Layer 2 of a small transformer language model trained on English Wikipedia (12 layers, counted from 0, width 96).
A neuron's activation on a vector x is SiLU(gate . x) times (in . x), where the dot is the dot product.
The model reads these tokens: "s" " with" " an" "te" "-" "pen" "ult" "imate" " st" "ress" " end" "ing" " in" " -" "ia" " l" "ose" " the" " a"

The vector x that enters this layer's MLP at each token. A number n stands for (n - 500) times 0.0023.
0 "s": 556 619 501 380 959 523 535 550 347 562 483 331 584 493 410 255 416 339 350 554 385 567 477 404 550 483 617 546 659 470 560 401 553 468 478 579 379 511 476 605 396 297 513 454 483 352 514 507 557 666 613 344 405 680 530 582 489 541 530 605 430 383 564 638 455 449 465 387 430 488 602 475 553 394 527 305 482 486 516 369 388 364 459 417 469 379 364 512 591 563 473 630 527 498 413 518
1 " with": 426 392 474 558 596 375 565 415 445 584 502 492 546 485 584 583 424 408 465 473 283 531 476 492 620 508 393 521 589 503 504 409 304 534 592 367 448 406 380 478 536 411 532 517 422 567 530 682 418 345 636 25 391 606 523 552 465 435 555 580 533 474 502 642 543 477 551 481 534 628 444 335 504 659 644 454 545 452 465 413 515 401 491 522 499 507 588 462 547 509 561 613 390 658 586 510
2 " an": 364 371 502 573 514 696 460 408 598 766 596 500 407 545 472 571 381 269 484 539 775 644 511 493 622 456 722 698 463 406 444 394 360 444 411 611 433 616 449 428 569 393 497 761 529 661 483 372 506 560 514 133 622 362 418 482 481 429 480 486 613 586 493 547 555 530 570 588 462 589 485 451 495 557 638 446 563 549 511 434 376 501 575 547 431 533 466 554 498 647 572 602 384 607 515 548
3 "te": 596 572 496 281 665 728 423 533 436 379 482 689 536 600 423 700 329 632 524 454 792 511 529 572 570 461 561 527 423 464 489 317 323 510 641 401 469 385 482 485 645 540 344 418 634 642 493 450 417 682 356 273 491 389 638 632 553 495 531 325 558 543 498 617 442 513 539 392 652 597 586 518 460 285 415 517 394 385 405 592 496 375 561 504 419 407 476 573 493 431 388 594 376 482 569 583
4 "-": 281 618 541 498 487 316 436 424 422 489 567 484 353 510 490 614 477 557 481 449 457 383 500 569 616 521 622 407 528 437 553 474 436 550 631 470 458 482 436 557 590 493 499 692 547 548 506 455 586 579 566 229 623 632 532 490 568 423 437 634 675 484 231 418 533 519 524 274 369 616 654 562 571 606 234 465 395 503 539 356 459 397 582 528 600 463 513 529 732 486 449 407 524 438 450 524
5 "pen": 449 463 524 773 512 507 484 589 438 472 559 438 439 531 378 522 525 560 575 618 718 496 427 340 446 543 601 427 437 442 501 515 381 486 413 192 648 469 437 677 328 445 385 560 333 359 432 508 441 680 367 104 689 503 526 455 476 505 542 508 486 593 481 588 513 559 408 372 433 560 606 642 538 251 335 392 364 517 454 601 249 601 511 484 570 503 485 525 493 365 604 573 503 371 534 529
6 "ult": 212 571 469 473 636 764 545 444 431 481 496 520 132 563 418 372 523 542 447 513 716 318 565 492 488 485 391 697 544 475 525 374 347 528 635 155 465 466 474 459 462 452 502 517 363 587 556 429 680 256 468 455 603 465 604 576 452 455 544 566 506 524 590 650 455 424 541 452 333 564 553 602 662 196 492 661 556 557 604 538 335 616 619 526 556 522 529 534 473 465 175 630 536 401 592 497
7 "imate": 513 382 406 583 672 568 643 464 630 413 569 657 438 494 455 527 548 326 438 414 702 492 390 694 546 476 559 426 546 344 513 315 543 585 353 415 557 620 456 642 583 292 604 480 607 383 517 217 472 370 276 336 479 270 567 496 529 497 540 510 605 502 640 600 474 237 604 436 387 503 443 602 479 640 482 645 464 416 548 586 501 353 340 390 440 519 393 511 423 454 487 578 515 591 511 579
8 " st": 343 483 541 578 547 570 557 580 483 627 535 435 293 493 673 287 419 248 554 483 617 489 503 642 467 571 467 627 493 512 518 499 571 429 697 291 462 457 473 473 634 594 577 561 521 349 508 662 406 222 490 455 525 279 534 480 437 431 564 399 410 537 576 480 588 247 554 569 573 540 603 618 797 545 518 575 428 466 529 537 526 532 381 517 650 427 504 640 416 429 403 454 526 586 673 522
9 "ress": 488 565 433 640 723 608 607 546 496 398 545 582 348 577 389 505 472 422 345 617 624 468 439 387 542 517 311 244 531 574 508 606 559 583 532 428 419 413 427 659 364 410 598 439 429 596 535 501 472 233 496 256 745 635 473 472 438 528 519 524 477 465 492 561 532 404 518 493 439 446 463 408 515 210 441 333 436 430 582 513 233 607 531 414 510 380 461 501 534 425 467 652 601 448 538 641
10 " end": 511 503 547 567 536 581 473 418 465 300 506 550 296 685 482 365 550 409 330 576 616 767 378 532 472 554 453 458 522 619 488 652 388 495 824 159 329 624 491 553 601 603 392 336 475 490 435 614 428 434 435 237 446 450 385 388 387 496 531 580 427 469 646 505 519 374 456 599 459 573 474 707 668 483 663 369 490 555 567 496 349 530 544 571 607 487 629 491 455 583 480 442 446 628 513 542
11 "ing": 363 457 452 551 966 626 597 434 440 436 523 676 377 430 382 477 485 518 366 539 484 448 468 552 478 516 646 399 577 462 514 248 391 497 520 447 580 363 441 481 680 507 579 513 618 452 533 587 538 634 570 253 470 546 537 660 486 560 569 535 462 446 452 615 460 433 511 518 638 442 551 426 532 475 442 454 417 488 398 602 393 436 575 474 451 547 416 533 437 218 505 533 535 549 500 587
12 " in": 391 502 517 468 485 347 504 481 505 585 556 427 653 488 469 524 706 290 456 585 462 456 510 562 621 506 498 317 546 534 510 617 463 387 651 466 486 503 465 420 659 639 627 673 624 378 411 545 525 470 617 143 322 524 494 491 494 506 565 456 578 518 357 559 543 491 385 472 657 617 418 317 496 768 588 453 483 437 435 413 365 512 408 502 491 483 449 426 556 309 370 551 404 630 513 553
13 " -": 510 584 593 552 633 376 495 407 472 385 573 525 323 471 572 496 471 610 589 284 568 577 504 500 625 534 498 504 452 678 500 496 463 518 585 522 508 476 457 489 397 599 553 457 641 386 530 514 591 432 618 81 532 503 507 502 492 424 508 645 515 413 310 586 538 492 480 328 639 540 653 532 586 625 496 418 558 397 472 434 614 383 498 449 454 451 407 429 494 575 519 403 471 427 520 553
14 "ia": 566 629 464 285 745 244 405 554 437 516 536 642 411 623 411 323 239 513 428 553 517 608 481 391 497 577 579 544 336 450 414 685 433 496 521 592 486 437 538 481 620 527 593 379 475 514 493 570 418 527 476 114 320 446 490 571 531 447 560 450 527 414 426 521 438 531 492 316 635 531 575 590 505 383 480 518 662 487 430 340 255 537 551 458 452 483 449 366 439 458 363 511 530 431 490 486
15 " l": 500 414 545 367 592 458 621 500 466 683 537 640 343 464 649 488 393 430 391 431 808 522 439 381 557 546 522 549 527 690 536 419 608 319 319 584 408 436 598 545 685 568 440 433 378 411 422 593 442 500 691 397 695 386 473 349 491 488 478 405 600 572 630 508 561 428 413 380 562 716 484 348 513 392 468 589 439 595 496 451 668 575 359 451 537 528 536 525 516 541 253 698 530 585 588 513
16 "ose": 400 403 425 580 671 426 401 536 507 214 486 472 253 694 388 393 381 488 520 564 685 593 392 586 648 501 462 564 432 562 486 394 378 598 692 508 434 569 543 378 586 467 500 295 348 699 511 581 551 263 437 275 399 465 552 551 457 498 555 548 423 479 586 787 393 532 545 470 562 521 404 423 560 520 426 470 645 461 493 547 307 437 486 483 605 445 528 407 533 467 463 525 424 465 518 503
17 " the": 428 396 495 592 624 348 557 511 551 603 506 515 289 489 542 425 552 350 542 470 518 601 551 475 709 482 498 462 459 423 452 523 421 516 439 547 518 583 363 483 587 530 462 528 481 524 539 478 530 480 628 39 640 374 607 427 560 527 486 448 518 462 486 466 526 477 468 542 473 525 438 550 502 520 563 609 509 512 535 589 380 509 459 499 471 492 477 586 454 464 573 401 456 603 522 443
18 " a": 453 397 488 569 606 442 524 418 669 647 582 483 397 502 430 490 554 358 420 603 611 614 565 447 703 471 523 489 424 461 438 468 407 547 477 470 658 593 491 515 616 190 472 450 575 512 587 614 434 455 613 236 587 381 428 604 582 482 521 368 526 520 365 481 523 578 582 483 496 599 512 613 582 544 574 629 582 520 531 639 278 611 377 525 386 449 379 452 488 485 480 626 467 501 556 520

Each question shows the input weights of one neuron of the MLP. A number n stands for (n - 500) times 0.0012.

n56 gate: 662 650 364 609 458 445 618 361 689 595 500 797 450 352 822 561 478 351 511 511 358 234 496 573 395 424 564 440 453 384 475 526 515 373 298 242 474 741 355 671 324 642 504 345 552 606 535 533 457 644 420 500 291 593 519 585 607 398 620 619 427 346 453 526 487 558 283 655 411 541 474 618 626 365 489 586 283 596 469 530 530 396 576 675 738 642 504 404 375 615 508 399 472 510 337 567
n56 in: 659 629 308 496 443 608 692 454 633 395 444 566 483 466 645 364 461 364 471 475 479 415 583 479 389 404 459 458 357 380 503 500 459 514 280 389 378 613 133 709 493 694 664 398 500 519 437 332 538 584 440 622 449 649 518 436 651 489 500 614 326 669 364 591 526 515 416 754 422 411 381 482 467 472 479 595 389 503 268 436 504 521 573 422 778 303 486 475 478 569 635 397 366 732 351 510
On which three tokens does it fire most, strongest first? 18 " a", 16 "ose", 15 " l"

n78 gate: 655 572 425 604 539 761 484 344 410 463 283 264 566 390 407 670 586 503 473 448 559 263 556 459 573 584 569 516 570 353 582 365 460 687 665 511 363 580 367 488 494 572 537 536 494 528 666 507 605 474 497 469 448 271 452 411 531 603 562 500 383 637 482 429 554 522 645 512 478 524 530 604 613 508 389 494 375 520 475 512 385 581 396 521 479 294 473 476 393 500 404 427 551 575 360 628
n78 in: 417 550 595 384 549 509 580 333 458 425 600 527 718 509 541 506 468 663 427 458 583 567 571 634 509 489 447 726 454 497 522 520 561 515 606 589 710 617 537 406 362 382 634 454 418 445 415 484 667 409 527 592 417 482 626 340 356 459 445 335 454 751 543 586 521 476 422 529 500 673 642 375 409 606 515 460 558 375 515 520 465 427 557 497 602 522 371 648 479 350 461 528 442 582 706 547
On which token does it fire most, and how strongly? 6 "ult", at about 0.051

n64 gate: 448 373 422 598 515 419 517 545 343 421 674 463 639 649 484 467 436 569 529 562 298 463 465 588 764 488 426 438 645 399 549 565 490 455 527 549 598 682 509 554 522 451 408 519 519 283 635 305 449 486 676 655 635 557 568 481 327 467 578 473 358 360 405 639 444 490 459 506 375 704 507 709 461 397 387 655 524 614 554 494 432 432 474 503 607 623 672 670 701 533 298 390 600 368 580 620
n64 in: 249 595 484 315 524 459 414 545 476 480 503 514 572 418 536 376 455 616 704 692 647 534 532 494 656 509 440 507 577 297 423 598 544 461 372 339 404 396 532 538 384 513 370 616 640 476 517 346 421 370 494 464 687 619 507 373 547 417 588 482 277 608 516 612 358 389 468 416 401 611 540 646 410 569 643 491 541 376 514 464 372 559 407 595 735 295 549 425 417 282 426 437 663 533 620 677
On which token does it fire most, and how strongly? 6 "ult", at about 0.13

n142 gate: 396 571 486 433 381 207 485 650 562 471 524 621 544 648 482 464 535 368 386 457 483 692 348 573 469 802 385 546 573 525 564 422 339 411 480 470 650 533 465 479 413 397 572 437 542 415 504 364 470 314 636 546 677 810 511 612 646 346 430 413 676 314 424 295 289 632 284 591 699 511 378 356 442 422 652 435 485 544 771 521 664 447 373 468 539 625 400 556 507 380 373 531 626 556 532 460
n142 in: 475 447 460 434 762 383 541 503 399 386 695 258 220 745 392 435 472 494 454 472 364 497 514 667 480 468 376 252 579 466 404 465 428 518 321 526 270 371 408 514 613 496 553 497 580 427 456 458 581 620 356 348 429 595 332 681 615 351 582 816 295 540 565 473 364 316 435 417 573 570 316 656 468 546 503 420 460 450 551 524 419 605 357 353 409 460 511 656 496 543 378 534 516 507 497 636
On which token does it fire most, and how strongly? 12 " in", at about 0.077

n71 gate: 463 435 538 474 608 689 439 479 627 537 345 582 483 485 443 352 482 516 398 467 528 600 542 553 507 547 469 504 433 513 381 698 496 572 355 387 409 330 660 563 841 402 518 650 486 489 504 409 439 419 456 573 511 451 258 289 537 376 513 364 722 757 712 468 542 631 560 368 417 533 533 568 401 564 759 553 515 218 455 377 543 320 563 356 770 727 496 335 599 670 504 434 683 604 568 572
n71 in: 461 655 359 493 392 654 752 276 583 504 462 522 396 727 580 410 272 435 627 376 664 433 244 479 514 588 513 455 592 593 526 514 587 426 657 437 390 450 566 476 448 507 554 618 574 507 551 412 422 583 444 319 396 383 325 448 305 571 600 428 613 471 469 328 430 685 576 469 427 440 401 622 535 466 507 568 569 500 210 483 461 833 328 493 521 667 613 465 321 539 403 290 464 568 340 354
On which two tokens does it fire most, strongest first? 10 " end", 2 " an"

n73 gate: 522 519 524 598 407 631 483 439 442 621 405 487 494 634 640 484 441 470 569 414 497 676 582 582 439 564 491 460 546 403 654 522 597 500 439 598 566 545 407 534 377 657 178 284 363 644 425 736 467 520 271 543 538 513 394 450 420 418 643 488 543 555 634 546 458 613 623 429 542 538 415 382 560 789 472 523 451 351 543 550 547 544 733 494 497 411 346 494 299 369 506 443 524 462 407 461
n73 in: 666 630 446 566 515 589 710 416 523 400 577 435 518 454 453 526 562 506 494 430 454 488 503 398 292 485 488 642 494 584 574 415 343 563 665 637 382 561 494 472 627 433 661 619 494 374 228 190 683 439 710 663 326 319 500 365 549 551 328 509 374 432 371 488 528 383 363 618 500 402 433 450 483 564 509 509 556 647 440 607 456 677 419 500 601 404 551 403 603 568 484 591 378 459 472 455
It fires most on token 4 "-"

n10 gate: 483 533 434 401 495 390 374 451 563 466 530 537 429 671 478 460 587 633 422 489 441 460 519 508 610 433 500 610 689 470 544 467 483 403 580 340 522 645 605 432 353 586 441 549 539 700 388 533 643 672 674 518 379 500 353 500 486 500 460 458 416 386 606 443 603 554 462 495 462 331 363 563 401 551 569 653 477 605 494 613 444 381 398 342 533 476 450 629 379 438 409 666 518 394 483 600
n10 in: 514 533 542 540 569 703 598 460 551 614 513 644 500 671 535 539 411 393 492 425 628 404 524 588 412 348 531 304 452 454 552 535 477 421 548 562 644 559 490 439 468 352 575 527 555 256 457 312 474 597 485 457 578 537 412 337 463 384 645 485 369 599 508 307 399 455 559 511 526 544 608 511 377 483 688 487 557 622 451 503 533 538 444 596 541 518 516 647 531 559 500 521 693 574 611 542
It fires most on token 1 " with"

n184 gate: 497 674 523 268 557 396 734 420 401 354 580 496 601 543 585 584 534 485 435 476 566 468 407 586 821 677 467 485 450 603 481 602 631 350 522 506 390 371 488 600 376 527 441 284 534 382 621 466 374 350 436 661 632 539 534 351 451 631 518 529 417 595 460 316 589 430 372 618 429 572 583 480 506 365 548 547 692 318 622 292 339 507 503 428 599 503 301 639 448 441 577 681 381 741 364 513
n184 in: 461 585 473 707 731 459 541 424 584 464 386 398 696 626 458 467 699 544 603 522 614 524 386 434 534 897 503 538 396 553 737 500 332 666 638 507 696 478 532 503 538 596 550 559 447 481 610 438 720 530 643 569 605 341 606 398 551 529 402 357 590 529 234 524 433 460 517 343 345 588 432 553 549 382 680 536 533 571 563 549 276 762 486 542 359 301 479 423 576 565 471 633 447 493 395 440
On which token does it fire most, and how strongly? 9 "ress", at about 0.18

n105 gate: 446 647 414 451 437 706 594 535 751 675 249 615 636 589 500 654 292 437 525 587 615 333 636 444 379 473 592 462 605 681 267 657 644 611 463 608 428 697 455 685 493 683 489 571 629 272 749 605 481 408 537 375 547 385 568 528 316 464 554 621 385 740 559 531 455 393 430 479 448 418 616 496 248 462 528 447 437 415 515 561 425 589 296 418 471 432 489 599 434 515 493 303 577 560 663 527
n105 in: 684 541 434 547 465 708 475 460 762 566 312 688 569 364 568 472 446 445 752 660 694 529 614 460 497 424 484 379 644 530 510 544 504 390 375 532 382 651 491 487 615 397 622 683 442 349 568 245 297 717 410 684 559 411 586 340 489 312 500 542 540 504 403 436 565 312 547 514 568 661 691 422 412 406 411 415 400 497 457 637 404 651 377 510 558 422 521 497 601 676 644 440 603 484 718 549
On which three tokens does it fire most, strongest first? 16 "ose", 1 " with", 7 "imate"

n150 gate: 548 397 464 411 540 550 495 468 596 472 265 355 557 518 557 376 389 427 485 558 573 488 483 439 468 653 498 436 490 473 621 507 513 608 554 600 659 377 459 468 589 442 467 564 370 466 537 453 550 669 507 569 707 406 583 517 371 401 408 566 610 456 561 539 455 572 525 507 568 570 401 577 585 487 313 435 477 495 458 495 447 508 349 543 585 464 316 453 523 603 592 408 408 507 527 552
n150 in: 392 537 533 547 560 510 254 485 541 349 623 597 491 435 379 365 539 443 333 595 531 533 582 457 591 489 422 399 522 423 488 460 505 445 528 451 590 518 391 626 466 408 371 449 460 469 559 340 419 588 558 495 422 562 393 512 520 490 471 458 565 566 512 442 469 656 668 507 562 446 377 436 598 454 502 518 536 472 404 505 386 438 321 507 406 559 326 458 442 378 609 531 623 484 458 592
On which two tokens does it fire most, strongest first? 5 "pen", 0 "s"

n132 gate: 423 543 481 723 432 615 384 448 435 571 555 761 503 545 454 572 434 353 760 520 552 313 484 494 381 593 503 553 607 612 356 304 414 380 330 531 691 585 548 575 526 500 527 461 440 559 528 438 563 493 469 601 348 507 340 338 220 345 408 553 419 414 416 331 542 737 503 556 327 557 476 668 466 576 457 616 393 389 643 483 423 487 588 467 517 623 503 269 310 510 319 378 556 426 543 418
n132 in: 526 621 569 596 538 659 485 472 628 526 483 512 522 458 654 512 710 538 549 512 374 500 413 570 600 319 751 497 416 515 489 635 542 583 524 696 526 600 484 567 466 633 523 668 532 286 401 428 570 519 489 378 632 311 572 486 447 477 639 376 539 435 472 556 414 372 480 602 569 379 552 571 450 406 276 542 650 560 425 566 457 566 556 546 365 489 442 640 485 406 462 522 562 396 620 495
It fires most on token 1 " with"

n90 gate: 613 578 533 617 552 518 459 445 576 702 458 442 529 675 247 624 313 275 431 627 462 496 508 769 416 528 785 375 571 645 443 573 326 504 432 887 561 557 430 345 542 465 733 564 659 107 545 552 341 468 641 345 588 415 539 453 389 421 701 597 660 487 614 407 387 620 351 215 415 616 626 645 382 352 509 282 262 365 550 423 647 379 469 427 362 763 370 449 601 650 531 200 375 492 671 312
n90 in: 705 537 460 353 458 496 321 378 564 445 544 692 492 487 512 466 418 339 554 391 359 583 564 544 464 339 512 411 577 405 551 364 607 285 250 719 475 652 757 552 614 463 584 516 492 344 595 301 626 336 446 519 576 517 359 361 708 646 637 407 435 692 597 557 590 543 533 382 565 616 496 574 504 500 302 424 418 567 171 735 807 306 357 405 409 551 479 828 327 771 822 396 686 723 599 669
On which two tokens does it fire most, strongest first? 6 "ult", 7 "imate"

n53 gate: 748 664 679 642 453 638 713 576 584 464 466 564 659 585 678 660 573 466 125 342 481 537 636 534 523 377 507 642 636 331 599 357 540 508 594 768 626 349 479 519 511 484 876 392 527 537 569 581 701 604 598 511 421 370 531 315 528 327 577 522 181 733 530 374 454 476 450 439 541 321 339 612 454 325 550 507 621 629 761 523 496 387 321 640 333 474 516 419 460 448 444 556 555 468 338 437
n53 in: 305 456 529 468 355 507 482 616 413 479 546 573 513 140 443 292 620 524 473 312 503 709 503 424 543 497 539 384 536 602 420 395 752 490 554 542 449 441 546 408 477 595 569 480 595 741 679 559 607 449 475 594 424 303 324 419 729 384 503 433 444 378 243 457 546 458 643 654 578 493 350 349 568 568 409 646 683 362 408 497 446 534 421 503 611 490 778 463 534 483 548 536 586 588 587 635
On which token does it fire most, and how strongly? 5 "pen", at about 0.2

n80 gate: 531 617 655 539 343 346 663 439 560 444 637 734 477 428 568 542 639 533 524 577 343 510 614 517 430 631 533 596 507 634 639 250 528 442 407 506 590 535 531 671 588 503 283 364 497 522 196 729 609 518 654 494 458 450 603 531 338 389 494 419 470 475 423 554 339 496 402 558 572 490 507 377 450 570 476 544 711 490 432 401 397 267 665 524 380 422 517 551 535 314 570 666 274 286 653 646
n80 in: 580 460 478 362 503 586 611 474 524 480 429 568 481 462 392 598 533 620 609 406 468 331 131 609 474 549 667 507 458 415 593 526 323 731 549 466 380 648 643 587 325 460 832 471 704 469 503 446 479 557 380 524 339 696 464 595 388 543 591 550 484 442 523 532 500 401 633 614 497 378 530 425 500 491 769 409 428 632 693 586 497 674 359 618 493 610 520 425 419 429 351 475 546 521 441 516
It fires most on token 11 "ing"